Layer 5 of a small transformer language model trained on English Wikipedia (12 layers, counted from 0, width 128).
Take only the direct path to the model's output, skipping the later layers: a vector added to the residual stream pushes a token's score in proportion to its dot product with that token's output vector.

Output vectors of the tokens that the questions are about. A number n stands for (n - 128) times 0.011.
"rog": 184, 72, 145, 87, 163, 160, 122, 101, 74, 126, 109, 133, 186, 76, 163, 98, 76, 121, 143, 88, 140, 134, 157, 76, 87, 140, 130, 83, 158, 78, 95, 171, 113, 99, 154, 84, 147, 103, 147, 125, 95, 171, 43, 80, 112, 135, 166, 87, 112, 127, 84, 137, 151, 139, 146, 109, 120, 113, 93, 154, 92, 126, 80, 149, 186, 149, 177, 92, 164, 78, 113, 67, 89, 62, 111, 176, 130, 77, 164, 119, 127, 115, 84, 171, 164, 200, 106, 147, 126, 153, 114, 146, 158, 133, 132, 133, 86, 121, 184, 120, 108, 175, 205, 128, 118, 212, 134, 110, 207, 184, 133, 207, 144, 161, 142, 117, 137, 171, 156, 117, 107, 131, 158, 103, 107, 78, 168, 118
" buried": 162, 131, 132, 139, 130, 134, 87, 147, 184, 187, 60, 114, 119, 115, 148, 158, 110, 137, 116, 105, 192, 193, 166, 83, 62, 75, 77, 201, 140, 63, 123, 86, 139, 82, 86, 111, 121, 194, 144, 181, 128, 123, 101, 139, 133, 56, 174, 82, 221, 86, 77, 93, 162, 150, 66, 90, 96, 111, 91, 163, 114, 115, 51, 190, 176, 172, 105, 99, 150, 108, 77, 132, 144, 91, 178, 141, 81, 164, 172, 133, 133, 106, 60, 158, 164, 211, 192, 151, 148, 122, 151, 143, 141, 152, 178, 151, 126, 167, 141, 139, 164, 145, 82, 119, 138, 132, 78, 87, 95, 159, 38, 127, 167, 103, 181, 143, 114, 40, 164, 123, 144, 130, 141, 142, 66, 140, 141, 76
"o": 94, 113, 118, 109, 181, 110, 152, 174, 132, 56, 145, 108, 191, 158, 111, 126, 94, 136, 131, 136, 110, 92, 133, 146, 135, 125, 61, 82, 108, 142, 162, 74, 99, 205, 116, 116, 186, 117, 162, 131, 94, 135, 115, 191, 115, 174, 112, 132, 63, 148, 119, 120, 135, 95, 189, 124, 140, 83, 112, 123, 162, 146, 119, 114, 128, 104, 120, 171, 112, 124, 151, 149, 176, 175, 129, 111, 176, 144, 127, 98, 116, 115, 136, 135, 139, 152, 143, 98, 135, 133, 159, 150, 179, 61, 127, 113, 113, 115, 59, 113, 130, 84, 106, 108, 133, 102, 153, 108, 136, 150, 134, 132, 73, 224, 121, 127, 121, 84, 124, 135, 162, 111, 146, 156, 121, 142, 132, 106
"?": 140, 214, 114, 130, 132, 119, 76, 124, 168, 110, 122, 150, 52, 135, 154, 203, 191, 200, 132, 106, 137, 107, 113, 164, 145, 178, 168, 187, 59, 92, 105, 142, 134, 173, 152, 139, 112, 146, 87, 144, 70, 131, 157, 150, 144, 104, 116, 114, 91, 149, 95, 157, 167, 169, 77, 86, 138, 125, 131, 148, 116, 105, 142, 112, 170, 137, 181, 124, 110, 127, 144, 113, 152, 123, 123, 121, 113, 148, 75, 136, 139, 60, 176, 140, 129, 148, 126, 128, 122, 105, 126, 101, 135, 176, 130, 118, 125, 110, 117, 97, 156, 72, 98, 99, 129, 156, 111, 82, 138, 143, 115, 68, 100, 145, 164, 143, 111, 77, 129, 94, 82, 165, 125, 106, 95, 152, 163, 119
" 65": 111, 151, 134, 166, 86, 144, 108, 122, 158, 176, 102, 153, 101, 112, 104, 151, 118, 136, 104, 151, 188, 114, 132, 89, 133, 68, 116, 153, 163, 106, 169, 151, 208, 170, 126, 141, 137, 156, 99, 144, 93, 107, 146, 163, 115, 136, 131, 93, 132, 94, 152, 155, 93, 87, 103, 158, 117, 124, 100, 125, 138, 147, 71, 123, 95, 104, 96, 132, 136, 150, 142, 98, 107, 125, 89, 140, 102, 140, 110, 126, 146, 136, 115, 129, 131, 152, 162, 130, 134, 100, 183, 110, 141, 147, 98, 101, 138, 96, 104, 96, 138, 188, 128, 135, 118, 121, 126, 159, 134, 134, 84, 127, 123, 141, 85, 150, 180, 118, 136, 116, 133, 148, 137, 112, 117, 137, 102, 161
" 2020": 121, 183, 131, 99, 125, 117, 127, 86, 94, 171, 136, 108, 114, 119, 117, 185, 145, 118, 135, 137, 111, 90, 152, 89, 133, 95, 101, 136, 79, 146, 134, 114, 139, 122, 130, 166, 90, 114, 122, 162, 92, 96, 100, 176, 131, 136, 133, 131, 194, 114, 157, 105, 118, 101, 110, 117, 108, 149, 190, 117, 80, 114, 93, 128, 115, 142, 148, 145, 153, 166, 143, 136, 115, 131, 103, 131, 153, 139, 144, 122, 138, 125, 151, 137, 143, 135, 145, 180, 125, 118, 126, 92, 186, 146, 123, 113, 128, 99, 85, 91, 111, 103, 117, 197, 85, 167, 146, 143, 107, 127, 148, 105, 175, 179, 85, 111, 146, 127, 185, 107, 111, 124, 119, 143, 154, 75, 89, 140
"reat": 129, 70, 199, 172, 161, 198, 106, 77, 64, 103, 151, 159, 152, 113, 75, 80, 137, 116, 136, 105, 127, 183, 202, 130, 127, 80, 91, 151, 121, 52, 150, 160, 103, 128, 148, 119, 132, 137, 84, 76, 81, 128, 149, 125, 126, 72, 197, 158, 143, 121, 118, 100, 132, 132, 106, 128, 114, 171, 103, 145, 102, 142, 108, 194, 115, 154, 193, 75, 166, 67, 70, 91, 109, 96, 181, 188, 64, 123, 120, 81, 130, 75, 142, 166, 142, 188, 140, 244, 109, 103, 178, 68, 118, 96, 88, 136, 121, 99, 123, 145, 125, 153, 163, 120, 129, 174, 127, 127, 215, 200, 166, 115, 170, 141, 140, 90, 225, 122, 140, 103, 67, 137, 128, 79, 101, 53, 164, 109
"°": 157, 142, 164, 109, 138, 121, 67, 109, 156, 174, 111, 149, 79, 124, 193, 128, 153, 101, 148, 138, 165, 136, 140, 111, 146, 126, 130, 161, 132, 131, 99, 127, 184, 152, 123, 91, 120, 181, 181, 176, 134, 121, 126, 69, 96, 64, 143, 113, 137, 108, 118, 128, 116, 168, 57, 100, 122, 115, 141, 126, 75, 87, 131, 163, 128, 114, 155, 111, 85, 108, 112, 115, 142, 113, 139, 134, 116, 117, 70, 138, 143, 173, 79, 103, 178, 104, 71, 138, 73, 136, 111, 138, 155, 148, 155, 87, 185, 100, 104, 191, 132, 94, 73, 149, 172, 181, 106, 129, 192, 154, 128, 105, 116, 142, 101, 133, 113, 148, 150, 113, 102, 129, 153, 121, 94, 121, 149, 185

Each question shows what one neuron of this layer's MLP adds at an activation of 1. A number n stands for (n - 128) times 0.0075.

n991: 118, 88, 124, 148, 149, 117, 125, 55, 122, 94, 186, 143, 136, 110, 105, 121, 137, 146, 175, 136, 138, 158, 101, 151, 113, 137, 124, 142, 89, 66, 104, 111, 101, 139, 158, 139, 109, 154, 122, 70, 127, 109, 147, 125, 126, 149, 93, 134, 145, 133, 137, 146, 165, 150, 142, 142, 112, 162, 153, 95, 124, 134, 130, 102, 110, 117, 107, 92, 90, 83, 95, 128, 98, 131, 100, 148, 139, 158, 130, 144, 89, 121, 124, 69, 147, 143, 93, 111, 156, 132, 186, 128, 178, 110, 120, 133, 168, 164, 154, 137, 138, 183, 130, 134, 144, 156, 160, 92, 156, 120, 88, 115, 109, 120, 149, 110, 131, 186, 132, 93, 151, 101, 116, 168, 141, 87, 154, 186
Which two tokens does it push up most, strongest first? "reat", "rog"

n962: 142, 129, 130, 143, 115, 129, 123, 109, 147, 130, 136, 125, 112, 125, 156, 101, 114, 94, 102, 130, 125, 151, 119, 124, 132, 123, 128, 117, 164, 146, 114, 149, 113, 132, 123, 139, 140, 164, 123, 90, 127, 127, 128, 132, 88, 107, 123, 120, 135, 137, 112, 158, 144, 160, 137, 119, 101, 127, 106, 107, 110, 143, 140, 162, 133, 117, 123, 103, 148, 142, 140, 121, 140, 145, 132, 140, 135, 123, 138, 116, 135, 162, 136, 106, 144, 136, 109, 144, 153, 156, 135, 145, 106, 123, 128, 145, 134, 103, 135, 105, 132, 158, 102, 108, 107, 147, 114, 67, 160, 143, 124, 138, 152, 134, 134, 138, 136, 130, 100, 122, 113, 121, 121, 143, 119, 127, 116, 122
Which of these tokens does it push up most? "rog"

n450: 127, 128, 133, 114, 126, 102, 96, 131, 133, 103, 137, 126, 119, 121, 133, 125, 131, 140, 126, 145, 133, 151, 138, 140, 146, 136, 106, 158, 134, 106, 129, 136, 144, 132, 125, 124, 115, 125, 125, 121, 115, 123, 117, 131, 126, 147, 99, 127, 109, 125, 150, 130, 131, 151, 130, 125, 124, 118, 125, 129, 139, 145, 117, 111, 139, 132, 133, 127, 117, 118, 143, 120, 122, 120, 128, 151, 141, 157, 129, 106, 101, 146, 121, 128, 120, 125, 122, 116, 122, 112, 112, 128, 134, 101, 126, 130, 151, 138, 124, 156, 119, 164, 145, 121, 141, 117, 122, 115, 129, 97, 126, 157, 133, 120, 141, 129, 127, 143, 107, 125, 118, 129, 120, 124, 141, 148, 114, 136
Which of these tokens does it push down most? " 2020"

n798: 138, 107, 154, 126, 156, 115, 150, 131, 153, 141, 113, 117, 119, 137, 131, 114, 123, 127, 129, 126, 130, 129, 130, 128, 131, 121, 127, 120, 112, 131, 108, 114, 137, 117, 134, 125, 106, 142, 132, 133, 138, 141, 139, 114, 124, 134, 145, 119, 139, 130, 132, 129, 111, 144, 104, 140, 112, 127, 125, 109, 130, 137, 110, 125, 140, 115, 113, 133, 133, 131, 134, 143, 131, 139, 119, 135, 109, 140, 147, 120, 134, 140, 123, 118, 118, 135, 143, 121, 109, 133, 142, 141, 130, 110, 124, 122, 108, 123, 130, 107, 102, 128, 124, 145, 141, 149, 131, 108, 128, 120, 135, 131, 131, 130, 140, 132, 116, 115, 109, 142, 124, 133, 115, 135, 132, 129, 130, 133
Which two tokens does it push up most, strongest first? " buried", "°"

n35: 147, 113, 134, 127, 106, 106, 121, 136, 133, 107, 159, 150, 88, 128, 149, 117, 129, 135, 142, 122, 103, 154, 130, 135, 162, 136, 147, 122, 117, 141, 174, 161, 121, 144, 101, 118, 81, 135, 142, 120, 136, 129, 128, 113, 135, 131, 110, 123, 141, 109, 138, 142, 114, 156, 103, 161, 122, 147, 137, 98, 123, 152, 117, 140, 119, 144, 141, 143, 127, 114, 151, 146, 115, 101, 118, 132, 108, 109, 110, 150, 144, 130, 129, 136, 124, 118, 132, 137, 117, 122, 146, 125, 99, 129, 142, 97, 149, 140, 108, 119, 128, 115, 101, 141, 117, 160, 106, 132, 132, 140, 116, 118, 132, 148, 117, 119, 91, 118, 125, 127, 125, 112, 135, 145, 113, 125, 102, 138
Which two tokens does it push up most, strongest first? "°", "?"

n723: 110, 160, 153, 152, 128, 130, 119, 157, 121, 95, 121, 94, 168, 118, 135, 127, 136, 154, 165, 134, 128, 106, 111, 154, 174, 109, 113, 122, 118, 174, 135, 106, 129, 127, 146, 106, 120, 112, 117, 102, 139, 127, 165, 163, 137, 129, 91, 137, 96, 156, 127, 154, 149, 91, 145, 142, 176, 153, 106, 154, 164, 138, 155, 142, 121, 117, 154, 116, 126, 156, 172, 164, 149, 120, 104, 136, 90, 87, 104, 143, 90, 115, 117, 99, 101, 150, 102, 99, 84, 125, 150, 97, 118, 101, 122, 157, 102, 92, 137, 156, 146, 131, 121, 111, 109, 137, 132, 119, 120, 98, 149, 86, 94, 163, 128, 165, 90, 134, 127, 140, 154, 92, 109, 133, 101, 145, 124, 114
Which of these tokens does it push down most? " buried"

n0: 165, 132, 124, 141, 127, 118, 142, 151, 114, 139, 128, 132, 143, 146, 127, 111, 129, 142, 135, 120, 131, 130, 112, 121, 110, 136, 128, 107, 123, 136, 137, 127, 120, 130, 115, 125, 138, 140, 126, 139, 116, 133, 118, 148, 153, 153, 125, 141, 124, 113, 119, 137, 149, 138, 114, 148, 117, 129, 117, 124, 129, 102, 141, 126, 135, 134, 133, 135, 129, 120, 127, 111, 122, 119, 105, 120, 129, 109, 115, 146, 128, 105, 145, 127, 136, 131, 128, 141, 117, 127, 127, 118, 124, 118, 145, 107, 153, 143, 120, 124, 116, 134, 115, 121, 121, 130, 106, 131, 118, 131, 133, 128, 139, 117, 129, 93, 131, 134, 130, 123, 122, 116, 156, 128, 128, 122, 141, 131
Which of these tokens does it push up most? "rog"

n858: 53, 165, 124, 133, 159, 99, 114, 46, 174, 170, 129, 64, 86, 157, 98, 127, 118, 148, 155, 212, 153, 142, 131, 115, 66, 237, 151, 94, 168, 99, 157, 136, 119, 97, 236, 138, 171, 160, 173, 183, 177, 115, 224, 161, 77, 96, 143, 121, 76, 97, 113, 171, 109, 62, 138, 154, 117, 81, 97, 90, 55, 88, 192, 138, 8, 56, 104, 129, 66, 154, 144, 155, 47, 185, 47, 95, 146, 149, 158, 169, 93, 119, 96, 49, 162, 166, 183, 165, 88, 131, 153, 112, 129, 99, 126, 142, 118, 98, 131, 142, 105, 162, 75, 57, 108, 153, 144, 173, 172, 91, 121, 61, 107, 98, 200, 129, 159, 191, 106, 159, 161, 182, 134, 140, 137, 190, 112, 179
Which of these tokens does it push up most? " 65"

n999: 123, 145, 131, 146, 143, 128, 148, 110, 139, 89, 151, 105, 147, 108, 116, 136, 173, 135, 126, 144, 142, 119, 128, 109, 130, 143, 132, 142, 124, 116, 130, 135, 133, 134, 142, 144, 135, 141, 125, 110, 110, 133, 107, 112, 87, 124, 135, 122, 142, 151, 139, 126, 128, 113, 147, 130, 111, 132, 93, 116, 126, 134, 118, 124, 120, 146, 124, 109, 130, 83, 147, 123, 157, 129, 141, 110, 128, 152, 109, 147, 104, 124, 131, 146, 125, 119, 125, 102, 127, 122, 136, 112, 133, 147, 111, 122, 126, 145, 120, 112, 117, 133, 129, 123, 133, 112, 146, 132, 149, 140, 109, 118, 111, 125, 141, 172, 114, 147, 82, 122, 111, 133, 118, 131, 142, 125, 123, 107
Which two tokens does it push up most, strongest first? "?", "o"

n501: 77, 112, 74, 107, 108, 95, 107, 92, 154, 102, 153, 151, 145, 200, 131, 70, 143, 128, 91, 135, 117, 95, 162, 171, 128, 112, 139, 136, 119, 69, 196, 105, 102, 128, 63, 151, 101, 94, 64, 85, 89, 97, 148, 128, 205, 112, 120, 63, 116, 150, 160, 88, 166, 130, 138, 162, 157, 137, 181, 54, 187, 177, 139, 163, 168, 138, 107, 102, 162, 142, 167, 138, 106, 138, 112, 171, 33, 116, 122, 50, 143, 197, 67, 114, 126, 100, 59, 132, 141, 55, 164, 110, 153, 128, 140, 71, 133, 162, 58, 194, 129, 113, 76, 118, 118, 239, 98, 151, 140, 125, 109, 130, 147, 199, 179, 140, 140, 194, 140, 117, 141, 164, 104, 79, 177, 127, 126, 160
Which of these tokens does it push down most? " buried"

n838: 112, 141, 159, 148, 128, 114, 110, 131, 109, 107, 97, 119, 135, 165, 133, 112, 76, 110, 110, 131, 136, 168, 129, 140, 136, 130, 124, 117, 147, 117, 111, 114, 124, 129, 122, 114, 154, 124, 113, 124, 123, 140, 141, 128, 130, 160, 142, 131, 150, 118, 135, 136, 113, 122, 132, 116, 145, 137, 147, 134, 129, 131, 122, 137, 129, 120, 122, 133, 107, 160, 147, 136, 131, 133, 142, 140, 78, 142, 154, 104, 121, 135, 125, 144, 139, 151, 126, 119, 133, 110, 113, 113, 136, 136, 144, 139, 113, 124, 113, 123, 144, 156, 118, 101, 133, 127, 133, 137, 116, 130, 126, 109, 132, 132, 144, 127, 103, 126, 126, 132, 125, 130, 96, 118, 137, 126, 134, 155
Which of these tokens does it push up most? " buried"

n548: 136, 128, 107, 121, 126, 121, 134, 123, 139, 144, 136, 119, 109, 105, 103, 118, 123, 119, 128, 126, 147, 141, 139, 128, 155, 139, 153, 122, 106, 147, 136, 146, 118, 129, 141, 137, 111, 145, 153, 117, 122, 127, 130, 114, 78, 130, 126, 132, 115, 139, 134, 135, 137, 112, 165, 124, 116, 112, 154, 118, 130, 138, 131, 139, 138, 119, 123, 116, 115, 136, 137, 127, 127, 107, 125, 121, 129, 139, 122, 136, 135, 116, 146, 113, 150, 151, 120, 143, 138, 138, 157, 125, 133, 146, 109, 139, 138, 143, 128, 88, 111, 126, 127, 127, 128, 110, 122, 128, 121, 135, 128, 125, 117, 124, 119, 111, 141, 130, 138, 140, 132, 101, 122, 112, 135, 128, 125, 113
Which of these tokens does it push up most? " 2020"

n635: 133, 123, 111, 135, 134, 139, 114, 107, 129, 135, 98, 159, 152, 139, 121, 130, 138, 122, 126, 116, 128, 132, 120, 121, 148, 111, 124, 132, 127, 130, 127, 129, 126, 142, 106, 158, 143, 141, 122, 113, 148, 107, 141, 132, 136, 198, 115, 114, 147, 136, 147, 119, 126, 160, 131, 132, 113, 120, 119, 129, 152, 132, 116, 130, 129, 136, 156, 108, 146, 116, 136, 131, 123, 115, 126, 158, 128, 144, 142, 117, 136, 121, 151, 115, 133, 119, 114, 111, 89, 103, 100, 82, 119, 101, 128, 113, 103, 123, 125, 144, 121, 138, 119, 144, 123, 107, 114, 154, 142, 118, 129, 147, 108, 139, 154, 144, 130, 151, 76, 109, 109, 154, 133, 111, 120, 125, 119, 140
Which two tokens does it push up most, strongest first? "reat", " 65"

n531: 137, 98, 147, 116, 124, 138, 151, 107, 98, 82, 130, 103, 103, 135, 125, 126, 114, 132, 149, 106, 119, 133, 113, 150, 140, 135, 140, 149, 139, 104, 138, 99, 130, 150, 137, 121, 161, 140, 131, 91, 132, 143, 127, 138, 94, 115, 111, 137, 139, 119, 156, 133, 148, 134, 133, 143, 85, 133, 132, 111, 96, 126, 177, 130, 130, 135, 134, 114, 116, 123, 139, 126, 126, 154, 145, 148, 125, 146, 115, 162, 137, 112, 142, 124, 115, 144, 139, 118, 110, 131, 136, 123, 126, 124, 126, 126, 112, 148, 126, 135, 157, 134, 122, 115, 141, 114, 137, 116, 120, 136, 117, 145, 135, 116, 108, 136, 113, 139, 134, 129, 80, 147, 123, 132, 140, 131, 114, 153
Which three tokens does it push up most, strongest first? "reat", "?", "o"

n856: 116, 114, 117, 136, 122, 112, 121, 133, 122, 169, 141, 127, 107, 130, 145, 121, 142, 140, 111, 110, 99, 122, 118, 135, 130, 131, 154, 117, 141, 142, 143, 100, 162, 110, 120, 130, 125, 123, 106, 145, 154, 91, 142, 133, 142, 111, 120, 132, 126, 141, 118, 100, 148, 139, 123, 164, 100, 148, 102, 148, 106, 159, 145, 147, 127, 117, 141, 139, 115, 145, 130, 120, 116, 140, 101, 118, 129, 150, 120, 135, 131, 137, 120, 111, 117, 132, 117, 176, 135, 116, 120, 125, 113, 123, 151, 106, 141, 127, 130, 122, 147, 115, 91, 126, 130, 124, 149, 142, 107, 140, 85, 108, 162, 80, 141, 115, 154, 153, 149, 118, 104, 123, 142, 113, 144, 109, 141, 151
Which of these tokens does it push down most? "o"

n7: 119, 137, 126, 135, 143, 99, 124, 123, 115, 115, 127, 119, 128, 108, 120, 120, 132, 114, 120, 107, 129, 154, 120, 126, 139, 137, 108, 131, 102, 129, 132, 138, 131, 120, 145, 128, 123, 109, 131, 118, 143, 117, 136, 163, 145, 141, 135, 161, 131, 131, 156, 124, 158, 121, 148, 127, 136, 123, 81, 128, 132, 126, 146, 140, 142, 104, 116, 105, 120, 136, 152, 141, 114, 116, 121, 116, 124, 119, 130, 118, 105, 109, 122, 134, 113, 132, 128, 128, 128, 140, 150, 129, 134, 134, 142, 136, 108, 132, 137, 127, 114, 145, 102, 126, 101, 139, 131, 121, 151, 121, 144, 122, 145, 125, 132, 122, 109, 131, 141, 123, 116, 125, 133, 135, 139, 133, 135, 132
Which of these tokens does it push down most? "°"